Layer 5 of a small transformer language model trained on English Wikipedia (11 layers, counted from 0, width 64).
Take only the direct path to the model's output, skipping the later layers: a vector added to the residual stream pushes a token's score in proportion to its dot product with that token's output vector.

Output vectors of the tokens that the questions are about. A number n stands for n times 0.0046.
"owever": -49 8 -79 -144 9 21 -37 127 45 -108 -39 17 324 45 104 -356 -253 -187 -56 129 139 -8 192 -324 89 77 -94 -39 -260 -74 293 43 31 -111 -26 455 131 -78 256 -153 41 -184 179 -206 40 -183 -5 93 104 -18 126 -260 182 248 -244 147 137 -40 92 -153 -272 226 -41 44
" office": -165 145 0 187 -41 10 -72 -22 97 116 188 -251 -201 -226 139 -141 -107 -64 49 -119 -178 7 74 -243 255 82 -74 -317 172 142 4 -59 -30 125 -53 131 130 -141 159 -29 4 -5 -62 58 -102 35 -113 4 -48 -68 138 0 60 -23 37 187 -316 -264 -72 -40 -153 68 71 162
"ages": -249 51 98 112 -17 19 31 -20 -192 160 -59 51 -110 -67 -19 -121 -244 83 54 -24 47 84 250 -285 47 -195 -160 -42 -11 -226 69 154 -31 -174 65 -87 28 117 -71 71 -72 71 245 -122 -154 181 72 11 3 -7 -7 117 114 -35 -222 26 -114 -51 -73 0 55 92 -41 95
"ades": -179 99 -113 184 12 37 69 -19 52 37 69 69 -45 -49 26 70 -5 -80 -144 -329 -389 259 0 -258 110 -299 -8 20 -4 26 84 50 -90 24 75 -14 207 -44 91 -164 -208 -141 25 48 -143 206 -48 77 271 36 114 177 -8 77 -107 -34 290 -28 27 11 0 -99 -152 100
"eral": 140 -161 161 -61 -246 19 117 116 16 266 -306 -182 61 88 -39 -270 -89 36 52 -14 -172 65 129 -237 145 -168 71 131 -142 34 176 -182 117 156 30 187 207 -27 -82 95 -80 -199 70 -18 104 -8 64 -231 73 88 69 -80 68 293 -43 120 -83 35 -169 -137 -249 148 88 10
"ks": 93 19 -72 138 54 22 50 125 66 38 -4 -291 -30 71 27 -126 29 -215 15 -78 -4 93 85 75 114 -250 -167 -147 -198 134 44 103 -238 -83 136 129 124 25 -112 -300 -203 237 149 -27 -345 -13 33 -101 284 74 -106 184 -8 192 -266 174 -112 98 157 194 0 186 29 30
" Brit": -107 -70 33 -30 73 23 31 -28 -97 85 -111 -72 160 -123 17 107 -115 -137 -88 -11 -21 -6 200 -63 0 29 -87 -276 -65 177 -3 -124 -10 56 -75 81 -70 127 43 -261 43 -160 22 -108 136 -82 -122 106 -87 104 156 -36 0 194 -85 174 44 -54 92 -84 -222 -3 -70 69
"ts": -128 -100 82 -7 213 17 -304 244 78 -46 58 55 -12 174 -130 228 -102 -30 -181 -88 -37 125 136 5 81 0 -144 -64 -130 -24 83 133 -59 -206 -28 32 125 99 49 -175 -120 50 -46 215 -280 23 -146 -145 -168 26 -61 -55 -139 26 30 0 -295 115 134 122 -131 82 90 108
"ood": 7 -57 37 -87 -27 10 -199 40 -55 67 -188 153 21 97 4 -145 -73 186 -81 -89 -135 239 94 -307 175 -75 115 25 -39 -104 90 -104 4 99 -16 -58 -139 -38 4 -60 127 -302 -96 -182 37 142 117 -112 54 34 -7 -160 179 -38 -51 -63 29 -183 219 -210 -195 33 14 12
"ational": 11 3 -44 79 -160 32 244 -68 130 124 -206 31 383 94 95 136 -202 36 99 -21 54 161 -7 -184 333 -119 -7 -89 -141 43 150 -148 -156 -83 -110 -44 34 -12 79 -130 -146 -40 192 -121 -78 -124 -149 -100 94 91 -37 -46 -33 -15 47 12 -106 0 41 126 138 66 95 52
" album": -70 187 274 22 267 15 53 265 -103 152 -23 -276 251 -142 30 -350 0 -16 137 66 -244 58 -12 -258 204 10 8 -141 -20 17 4 -54 -158 -28 -169 312 249 85 112 -95 -108 -171 -136 132 -78 -16 -36 -65 -15 80 -16 -80 60 121 -36 -82 120 130 67 -67 -175 -8 172 277
"ated": -113 -21 -86 61 -60 20 38 174 97 -15 -209 134 293 -9 130 158 -159 -97 69 282 -33 -78 59 -63 129 -82 33 9 -138 0 28 -125 -212 82 32 -253 147 -35 300 -171 11 -119 364 -91 -44 -12 -67 80 113 64 -115 0 23 -132 22 -210 -128 -155 151 -76 38 43 248 67
"fter": 28 11 -187 -125 20 8 37 214 118 38 82 -318 147 -175 40 -177 116 -208 -168 -149 16 129 -128 -148 124 -89 105 -70 -341 9 189 -72 -9 -178 31 255 52 -24 168 -102 -147 -80 274 -99 -254 -25 131 162 -45 -131 134 -30 233 58 -65 -198 -55 85 50 -32 -393 78 123 181
"inister": -45 -9 305 164 -177 19 -142 33 134 38 -148 -403 82 -114 232 -185 154 103 -86 55 32 202 224 -211 192 -366 32 11 -275 226 167 -291 79 8 39 90 210 99 25 -131 -135 -182 10 -108 -154 58 33 71 90 -126 129 -79 256 -56 -189 221 -140 -60 271 -247 -27 -240 177 -78
"em": 15 52 -147 -14 119 -4 41 -113 -103 -220 -323 27 -3 112 -55 -70 163 -3 -113 144 31 -51 25 -122 176 19 -56 58 -42 101 56 -75 -32 170 56 -60 65 185 -14 -160 13 35 16 -118 -85 104 16 -211 -6 113 16 23 -167 6 134 34 -72 74 -130 -86 27 -111 220 -19
"ved": -34 -186 -172 112 103 38 91 32 212 -74 -82 72 -67 -80 -37 -80 16 17 -163 48 -24 -130 -51 -67 -67 -137 -95 -222 -77 48 199 -46 -54 -15 -16 182 163 15 137 26 -89 -298 298 -38 -123 11 -72 -39 63 -134 -53 -113 124 -7 -177 -170 -232 119 42 58 30 -72 0 -37
" District": 25 -3 0 149 -174 2 -56 94 109 116 -40 -112 70 -67 -11 57 50 -184 -255 -156 13 -3 51 25 111 -164 -32 -146 3 188 54 -34 149 124 -3 -50 -52 -74 -14 35 -133 -75 137 -103 -175 100 -113 7 -101 -197 56 -48 -52 -62 77 52 -100 -255 11 63 -169 -176 -181 170
"ily": 165 -108 289 161 121 0 225 -20 -35 -255 -33 129 -156 117 207 -5 -246 -109 4 82 34 16 371 -230 -34 -168 -86 74 -102 173 128 -95 -181 -30 -61 209 80 -122 178 -132 30 80 0 -177 -63 197 -243 111 -88 52 209 60 321 44 -215 52 -81 90 258 -61 -462 -12 35 114
"ruary": 5 -112 92 321 281 15 -102 -86 -90 186 -46 -170 344 -188 -40 -149 -25 -339 -121 -118 -63 14 -10 -377 -73 -269 -162 -201 -97 228 363 94 -269 -74 -95 427 159 -135 -120 63 -32 -110 55 -269 82 230 85 178 73 -138 141 -67 11 289 -32 23 -396 -84 267 173 -286 -273 117 298
"m": 149 209 -10 -135 25 -14 0 147 -60 -245 247 20 -78 62 -76 170 -101 35 -122 190 -41 3 50 53 65 -23 63 46 29 106 93 139 -7 -113 18 -152 -216 -157 -106 -17 -35 -4 -13 42 0 -26 222 -152 -116 -48 -175 111 0 6 -85 116 -92 194 -25 -36 32 79 -35 -11
"k": 224 42 -10 -3 -57 5 52 39 78 40 3 -78 -149 140 82 11 160 27 -8 -28 181 82 -15 97 33 -109 -173 15 -135 58 -13 72 -51 -76 96 40 94 -149 -72 -69 -51 77 -103 156 -126 3 45 -15 199 -106 -105 211 69 237 -36 -23 -116 95 10 170 149 40 -103 -180
"uel": -339 -114 103 -97 -171 8 13 -180 -132 53 -111 -37 9 5 200 -366 -182 -154 -75 116 -266 213 72 39 34 -446 -4 -37 -249 254 59 -152 15 -49 73 201 59 -7 28 -284 47 -346 44 -14 167 119 240 -61 63 249 -53 -91 -13 -69 -144 116 -107 -25 43 -30 -106 -115 -17 72
"uthor": -120 38 60 185 -27 46 236 170 -9 -127 -105 -180 352 -17 69 -261 70 -146 96 -225 18 123 94 -24 224 -330 -185 -28 5 -5 96 -237 -31 -28 9 214 142 16 15 109 -59 -367 118 -196 -22 160 155 125 54 -182 210 -72 315 9 -68 25 -128 -45 260 -105 -478 78 169 180
"aint": -156 34 78 -135 -190 8 -230 67 20 35 39 -172 -73 0 63 40 -132 -64 161 -56 -40 89 223 -193 73 -225 -231 -17 -55 47 214 78 -119 -106 26 -8 67 -17 257 81 -115 -112 -35 -7 -59 -17 -51 -97 -62 61 288 -18 24 38 -107 22 -229 -67 -106 -108 30 -152 119 -57
"th": 61 -128 129 16 222 21 -32 93 -193 -140 70 51 125 141 8 37 74 -76 -235 -98 -24 -47 -106 108 106 -181 -175 -4 46 -7 -44 108 39 42 36 67 140 -151 128 -128 -153 59 -22 31 47 -79 80 -220 140 -80 -213 29 31 -70 -131 -11 25 51 -8 -126 111 382 45 4
"ct": -54 -163 52 -82 28 16 -56 202 98 -45 -91 -93 309 -15 -253 125 9 126 -184 -46 -66 53 43 -133 275 -196 -113 -43 -157 -17 137 -185 152 14 71 271 201 34 188 -56 -32 -24 183 209 -12 -4 71 -20 -145 95 -186 184 198 -76 86 234 -111 86 318 -87 -132 162 0 -85
"ose": 14 -141 -91 -13 -52 14 102 146 -183 190 -53 64 72 -26 57 65 -95 3 12 -246 -106 -16 82 -202 79 13 179 4 -32 41 143 -58 -248 221 82 -54 229 128 215 -75 -80 -111 -215 42 -226 65 -118 39 -16 209 214 118 -24 -11 -134 0 61 27 -152 -3 -157 43 181 17
")\n\n": 208 -66 124 208 -21 30 164 80 75 -25 -83 119 181 -211 -4 -261 -49 117 -160 24 -146 -127 41 -98 142 -46 -218 -34 63 67 105 -4 -159 -204 -29 37 -75 103 7 131 -169 -147 -67 -61 -3 -106 45 56 -35 -72 -88 29 31 7 -37 -175 36 119 85 33 5 -230 7 210
"ri": 106 0 -30 27 139 6 70 -105 36 31 -32 -145 -196 -18 -193 21 -171 -57 85 28 152 -131 104 140 27 -219 -33 63 12 -159 76 135 58 -97 37 44 24 -8 173 52 54 -203 -19 167 94 22 75 -157 36 75 77 -249 27 -18 15 -104 -84 -9 -209 -184 -97 -107 94 -79
"ven": -11 -105 -117 59 53 27 143 53 -140 -318 -271 -99 -51 -14 -87 53 14 -271 7 -121 -147 -31 11 0 142 -166 -117 -79 -8 107 92 20 -95 -150 -122 243 282 85 87 21 -122 -266 110 -34 -219 201 23 74 -161 34 -121 69 31 258 45 -16 -234 -136 0 -91 -150 7 42 -9

Each question shows what one neuron of this layer's MLP adds at an activation of 1. A number n stands for n times 0.001.

n99: 86 202 -212 58 -18 42 171 -20 0 -101 -61 -92 133 74 -81 -21 37 -35 170 96 -53 -4 -21 132 -75 254 23 12 202 -138 -25 -49 -91 -2 -20 -55 -150 -97 28 63 53 93 -21 121 -135 -200 94 6 156 -146 178 274 61 -49 -162 -13 38 38 -106 295 -45 -3 -180 -95
Which of these tokens does it push up most? "k"

n41: -3 -54 58 143 -208 -244 36 -153 17 144 42 -84 -54 -98 -80 213 41 290 10 36 54 -44 81 226 107 70 62 226 -173 77 -128 156 -173 12 141 -166 164 -13 -51 72 -111 -89 52 1 38 -54 -46 -95 135 -21 -7 -104 -203 22 48 -63 17 40 -26 -41 19 206 -190 -30
Which of these tokens does it push up most? "k"

n54: 148 172 89 -9 40 124 -30 -116 -2 219 -14 -147 -133 -72 53 121 -122 -97 23 -164 -80 -40 125 -19 -90 -5 33 -106 130 60 -32 -280 -64 67 133 -113 -25 7 -128 49 6 13 44 -163 -196 57 24 13 39 -55 122 -13 73 -54 -67 -159 -76 -114 -122 6 -14 189 16 126
Which of these tokens does it push up most? " office"

n126: -136 -86 1 17 -9 90 6 -27 137 94 -57 -73 -33 181 37 172 -78 18 63 -92 111 112 58 -79 23 -152 113 203 172 5 54 46 111 96 -74 -153 -200 42 102 110 -1 180 -11 16 -27 8 221 -21 -84 -19 -70 40 83 43 -160 -83 -178 102 148 -77 -1 72 -37 87
Which of these tokens does it push up most? "ages"

n16: -135 45 -129 201 -4 -269 -39 -23 110 1 -17 -153 33 31 26 -106 248 -27 -66 -52 24 -144 -121 215 37 109 -83 275 117 38 -38 -50 -24 43 -107 -40 -155 160 89 82 -41 302 -132 -22 163 1 -145 -49 -56 -88 126 -29 -56 184 -3 -11 44 -154 -186 84 35 14 25 -148
Which of these tokens does it push down most? "uel"

n138: -188 119 132 -40 -144 -202 154 -72 34 103 1 -185 4 7 -106 -12 -34 -19 229 -102 -31 -107 40 155 -84 150 312 -238 -189 63 -288 35 -150 189 32 -1 -23 54 -114 161 -51 143 -155 -106 49 17 97 -156 -137 163 -73 5 -15 -173 263 57 -107 -52 -56 -4 48 4 -47 72
Which of these tokens does it push up most? " office"

n100: 60 -12 -54 -172 -34 0 -1 37 -11 -81 -9 -9 35 -56 -100 118 -50 -65 -124 -112 -155 91 -77 129 29 -73 0 -84 -91 225 34 -171 170 143 231 -87 -34 -154 143 77 164 190 243 53 15 -112 20 34 -136 45 37 27 183 -197 155 15 -111 370 -40 92 144 13 -187 -96
Which of these tokens does it push up most? "ct"

n168: -84 -81 52 -51 16 35 -35 69 196 -29 60 211 32 -136 -275 94 85 206 -153 -22 15 -148 -50 119 -175 108 12 -79 215 28 -113 -314 -98 109 183 -51 87 21 43 -48 -2 -182 -56 -89 65 -105 -49 100 186 40 -23 -109 110 15 -81 -162 -85 50 102 146 -113 89 -41 113
Which of these tokens does it push up most? "ved"

n121: 153 -49 76 -149 -234 -244 66 -325 -234 -104 31 100 170 5 -92 104 110 49 155 80 -107 133 130 63 -33 -114 169 -181 110 -13 75 -29 110 -11 -32 -109 -53 76 133 75 -2 62 66 62 -25 -47 -158 3 -63 -60 189 -69 66 64 217 -73 -111 -122 -9 -65 -139 -32 -145 91
Which of these tokens does it push down most? "ks"

n70: -5 159 -107 -7 -66 217 -199 33 -37 -41 4 -116 -70 -107 125 -126 32 58 20 165 -89 -61 -19 1 -120 61 -146 86 93 17 -7 -48 6 228 -36 111 -24 -67 74 -27 198 -67 -105 -78 -35 26 -168 166 131 -44 -173 4 -126 20 -96 -70 -3 46 -127 21 -70 -12 53 52
Which of these tokens does it push up most? " office"

n119: -281 -111 -228 26 11 -207 191 -30 -6 -25 213 -168 -39 225 -176 38 129 30 19 -61 -97 -88 35 47 -48 -12 226 101 108 53 -30 -134 -166 88 38 128 182 151 -177 -70 -105 126 -195 -63 -87 56 -23 191 -102 -34 31 -178 21 -179 -92 -110 -235 -4 -70 -99 38 -26 -33 16
Which of these tokens does it push down most? "owever"

n137: -130 -66 -24 75 -89 -65 147 -91 -129 -18 56 -94 27 212 90 165 -62 108 -10 -224 212 -89 -220 44 303 -145 -2 152 -175 47 110 49 -164 12 -93 21 110 82 -184 -116 42 212 206 -67 -142 -211 -118 -213 31 204 152 158 57 -45 74 -158 -6 53 86 -4 78 120 63 59
Which of these tokens does it push up most? "ational"

n63: -176 155 -1 -34 -10 35 14 -37 253 114 35 12 0 182 84 162 127 -200 1 -169 137 90 -44 98 -30 101 7 -34 165 -212 180 87 -7 39 -57 98 37 -130 -53 -40 182 51 -70 81 -95 11 -86 4 -215 -216 -64 269 -13 229 42 -51 -43 124 -11 -26 80 -86 -190 -83
Which two tokens does it push up most, strongest first? "k", "ts"

n88: 42 -33 -31 84 -65 4 -21 -4 70 -101 -117 8 -27 -18 -136 -25 99 145 152 -93 -83 -247 -33 -123 -54 88 -15 86 59 65 -202 55 61 82 -77 -158 37 -70 24 130 -19 65 107 -215 -43 38 19 153 -45 -176 -149 -115 -11 17 30 98 -4 -101 -125 -78 -92 54 67 -42
Which of these tokens does it push down most? "uel"

n106: -147 -69 -27 -69 16 -369 79 1 -116 -56 -126 203 134 -21 -20 -76 -180 -18 -75 48 -167 -122 119 138 -185 193 139 -52 35 -60 -6 162 121 -76 -164 -39 111 -54 173 228 207 -84 -77 -105 -78 -154 -97 112 -4 49 180 100 80 -20 -106 -6 -34 -85 -28 -139 26 -72 -144 -42
Which of these tokens does it push down most? "ks"

n77: -2 -148 -43 -100 107 125 -91 199 -3 -143 -21 -124 31 220 -12 190 17 151 -63 107 -92 -42 -191 77 -96 -135 48 115 22 26 121 49 69 -46 -61 -69 60 -163 42 -331 -85 25 5 79 281 -120 28 -44 -83 -137 13 47 -126 32 20 -59 -49 -152 76 -32 -34 122 68 -30
Which of these tokens does it push up most? "th"

n84: 92 144 -307 -204 104 -188 -79 -108 -261 -15 -24 61 -194 -100 29 73 -136 161 -142 -150 116 94 -124 -17 -32 84 83 -47 81 -3 -2 -24 -182 -2 -223 -165 221 89 108 35 -81 -63 -51 161 -203 58 36 70 18 -205 -141 -47 -1 -66 34 14 -11 -239 5 -191 48 51 0 54
Which of these tokens does it push down most? "eral"

n144: -5 -22 110 -126 31 -145 -204 104 104 -60 28 -22 165 -66 -75 -53 52 -68 32 -13 101 -91 38 60 -43 -11 -36 -132 -106 -154 -48 -67 33 133 -28 -70 102 -44 225 15 139 -36 -26 -36 118 114 80 83 -150 -100 58 18 268 175 216 87 -34 17 -68 75 92 21 -123 -97
Which two tokens does it push up most, strongest first? "ct", "owever"

n4: 218 35 -37 -20 -18 -101 50 190 -126 92 92 -62 -211 84 -30 -8 57 160 27 75 1 182 -91 -9 -228 -1 -57 57 77 -127 0 -48 -52 147 12 62 12 182 -147 -21 28 27 53 46 -159 -84 -4 111 127 -248 13 -111 171 49 219 -162 100 29 -72 99 91 -241 -43 74
Which of these tokens does it push up most? "k"

n182: 112 82 44 21 -21 236 -73 196 139 52 36 -55 -36 89 -9 224 83 -34 51 -44 46 70 -106 -12 -111 -178 -300 -174 -145 18 -206 -229 111 -27 -154 220 -106 -94 93 195 -14 167 209 -27 -41 37 34 -264 -73 -17 -44 -143 124 61 88 7 -60 53 281 -168 -111 -31 -14 143
Which of these tokens does it push down most? "ose"

n166: -62 -57 125 -150 -82 120 -95 -47 -24 136 13 -141 -150 -166 -178 95 -20 -174 176 0 -126 77 17 -120 266 -120 -11 -40 -29 124 185 -108 -89 75 144 -123 96 -344 -53 -151 -111 78 -56 -23 -89 -117 25 -51 -27 81 268 -46 -58 22 -12 -30 -72 -88 84 -27 41 -98 36 -209
Which of these tokens does it push up most? "aint"

n56: -78 -161 98 -106 -117 -76 36 171 17 -70 39 179 163 -24 108 124 81 142 63 -20 76 -18 -46 -28 -128 -114 219 -124 -127 -24 90 140 -207 -77 -142 217 118 -109 0 85 -89 208 -14 182 -45 141 -24 326 121 66 -54 51 -10 127 -137 203 -123 -98 68 31 -195 -26 -17 162
Which two tokens does it push up most, strongest first? "ruary", "ily"

n185: 49 -177 188 92 144 -203 -42 119 -197 -94 62 -12 -265 237 -81 -163 3 17 -179 -211 43 144 -163 243 23 272 28 144 -59 40 -58 1 -167 113 -45 88 -15 65 29 -47 -207 83 43 59 102 -21 -141 10 -303 86 -135 -66 -1 159 -92 -12 -18 -76 100 -37 31 -65 -49 -122
Which of these tokens does it push up most? "ts"

n21: -47 -224 52 -114 -98 76 -30 -136 72 -106 -297 174 19 21 96 104 -77 -140 -93 109 57 -71 -12 -117 -268 36 -9 -47 -153 -72 -103 143 -57 -56 -8 -89 -67 -91 86 245 -9 23 108 17 83 -27 -76 -114 7 -196 96 128 -172 145 16 20 21 -47 -86 -87 -90 54 -44 31
Which of these tokens does it push down most? " album"

n97: -108 -56 150 -22 -255 -253 -152 67 33 -52 -102 -250 89 -3 88 19 179 67 -180 -37 -123 -149 154 -176 -175 124 92 38 -34 -53 -19 -285 -172 18 122 51 -35 58 -64 89 114 133 30 154 -92 -90 86 -23 -116 -23 301 101 176 78 -8 -40 69 -189 196 -98 20 -135 -6 -93
Which of these tokens does it push up most? "inister"

n164: -91 -152 58 -77 -7 27 10 -39 26 148 -21 107 -200 236 -58 -158 -270 31 53 -33 -19 -26 -83 173 -13 -125 -91 -178 -6 119 183 -53 157 172 -106 -12 -44 4 -17 -28 147 -18 -20 -12 177 -195 37 178 -119 -62 -120 -42 -20 76 -32 149 -193 -42 -232 -7 141 -53 146 -11
Which two tokens does it push up most, strongest first? "uel", "eral"

n114: -202 299 -18 215 137 -66 73 190 121 99 -246 -21 145 -57 -112 -191 3 -69 23 56 -170 -21 282 181 30 -212 -137 65 38 -263 -81 -74 5 6 -116 -49 -24 -15 -57 105 123 -51 -58 -15 -176 197 -46 19 -144 -161 177 110 -208 -32 -42 -1 110 178 238 -23 -281 -92 83 123
Which two tokens does it push up most, strongest first? "uthor", " album"

n79: 200 0 53 -1 -168 159 -46 -12 -51 -27 23 -120 162 -180 55 -128 -112 -13 -209 -175 -37 -25 99 115 40 -38 -14 42 139 98 -76 23 226 195 -3 -165 -68 -180 40 -37 227 -120 187 -96 9 87 -257 -140 -13 47 -10 -101 -158 -52 -79 -3 -3 -81 -28 -80 6 -89 -97 55
Which of these tokens does it push up most? " District"

n62: 26 -158 -30 84 145 -53 80 77 152 88 69 -76 -143 49 14 206 -104 25 -146 98 -69 147 17 349 -118 -69 -108 -32 167 -156 32 -27 -132 193 145 16 -73 -267 66 -4 -131 -1 21 -33 164 180 -93 -5 -3 44 -110 -20 1 226 5 -2 -132 -144 8 -179 194 -228 -31 78
Which of these tokens does it push up most? "ri"

n118: 210 183 -51 141 29 -230 -3 3 -33 223 -35 33 -91 67 34 44 -93 23 47 -11 37 50 -10 73 91 -41 -213 24 -76 -59 -205 -14 -16 123 78 -1 25 -49 88 -80 30 183 -41 82 230 -7 25 -27 -39 155 32 106 -33 169 22 -7 -59 97 -67 14 128 44 35 59
Which of these tokens does it push up most? "k"

n18: 43 136 45 -88 -60 365 -15 41 115 308 130 57 169 -34 -133 -121 137 -87 -26 169 96 69 146 72 161 -64 23 112 -9 113 150 -75 276 -160 -24 72 147 -221 -59 -47 54 56 89 5 121 164 126 58 5 -40 -103 -71 -58 -66 -16 -24 -100 75 282 -91 -58 -60 198 -44
Which of these tokens does it push down most? "ose"

n57: -7 209 -105 -46 65 -196 -143 31 -7 152 39 92 25 -79 -149 -89 180 77 75 258 -170 -58 19 -475 -50 7 41 -133 -24 36 -186 52 52 19 -135 10 276 -41 14 2 -221 212 -148 52 43 -124 78 253 80 15 -69 42 30 -109 27 -107 80 94 -79 -26 -40 -82 -145 73
Which of these tokens does it push up most? " album"

n155: -6 -50 -32 -141 15 278 61 -50 103 87 131 111 86 75 -135 16 -31 -94 10 2 -112 76 -36 -94 -36 78 -9 -80 -66 -44 42 7 286 57 13 -101 -101 -17 167 222 -70 109 -109 55 120 74 210 281 169 51 171 -106 -104 -41 -220 110 87 -125 -83 261 -65 -79 -125 -181
Which two tokens does it push up most, strongest first? "ades", "owever"

n149: 95 -210 66 -2 12 50 -6 90 308 -63 -31 61 34 -13 -48 -101 -12 -25 -193 1 -131 -145 -104 -40 -120 14 -145 139 105 3 -150 214 -118 -132 274 -45 50 241 -61 61 79 -101 13 -90 -24 73 -25 124 130 -56 -5 -44 100 -59 -30 109 51 30 63 -47 164 23 -142 -55
Which two tokens does it push up most, strongest first? ")\n\n", "ved"

n180: 196 -58 73 153 88 -244 141 194 16 96 -37 -121 70 -24 -23 -97 131 -7 309 -6 124 111 60 52 -53 108 -1 -151 -126 118 93 -80 -36 39 -147 128 41 -8 74 -84 -11 -1 -18 93 70 143 -71 -57 50 -53 -242 24 -138 -298 -72 99 125 95 -226 -27 148 120 -157 1
Which of these tokens does it push down most? "ood"

n0: -104 -318 166 9 76 285 -66 -50 11 36 17 -135 -81 34 -40 99 -233 -130 111 86 131 4 243 107 70 59 -93 -85 -49 -46 -95 77 57 169 19 8 -6 29 0 -129 -289 69 -123 62 -99 -67 -167 -108 -25 -145 -231 66 0 -153 21 -111 43 -2 85 -141 132 57 106 64
Which two tokens does it push up most, strongest first? "ts", "th"

n142: 21 87 120 116 112 350 -36 84 -97 18 -70 60 -79 60 -40 -3 -43 -53 -91 -117 204 104 -218 -51 23 20 127 -119 -147 52 -144 25 70 227 67 58 -112 -123 289 47 27 -138 -8 -13 119 -66 249 -3 61 -87 -81 92 23 143 -183 -60 20 -135 -157 83 -46 29 -272 -20
Which of these tokens does it push down most? "ts"

n9: 6 173 -65 -18 -326 -154 77 -103 -68 -168 -36 -43 4 -93 -212 -59 65 197 3 -115 -119 -29 -237 -30 -76 -5 33 -93 26 -51 320 -42 61 55 153 200 -155 39 185 244 -19 2 147 59 -19 -57 21 -7 -42 -81 -213 43 -21 110 -228 68 31 -124 -38 -15 218 -117 91 28
Which of these tokens does it push down most? "ily"

n64: -118 50 139 -50 123 -124 160 -41 20 -63 -139 -22 -147 -35 -44 199 46 74 42 -51 -52 -89 -121 22 15 230 -29 -48 -43 108 -134 -131 -51 76 181 118 135 -62 -292 221 3 -111 39 -116 50 83 47 160 16 114 -67 -130 24 -85 -58 195 -29 -64 146 -38 -167 107 26 32
Which of these tokens does it push up most? "uthor"

n113: 0 -29 -46 29 74 69 -64 16 161 53 235 -78 -17 224 0 -37 120 30 -73 -191 63 -268 16 43 32 -39 -34 -200 39 -49 122 179 92 -179 -159 -2 78 -62 116 38 193 -168 -108 -125 78 147 87 40 79 57 17 0 -95 -85 61 48 51 51 26 -90 116 -241 15 -87
Which of these tokens does it push down most? "eral"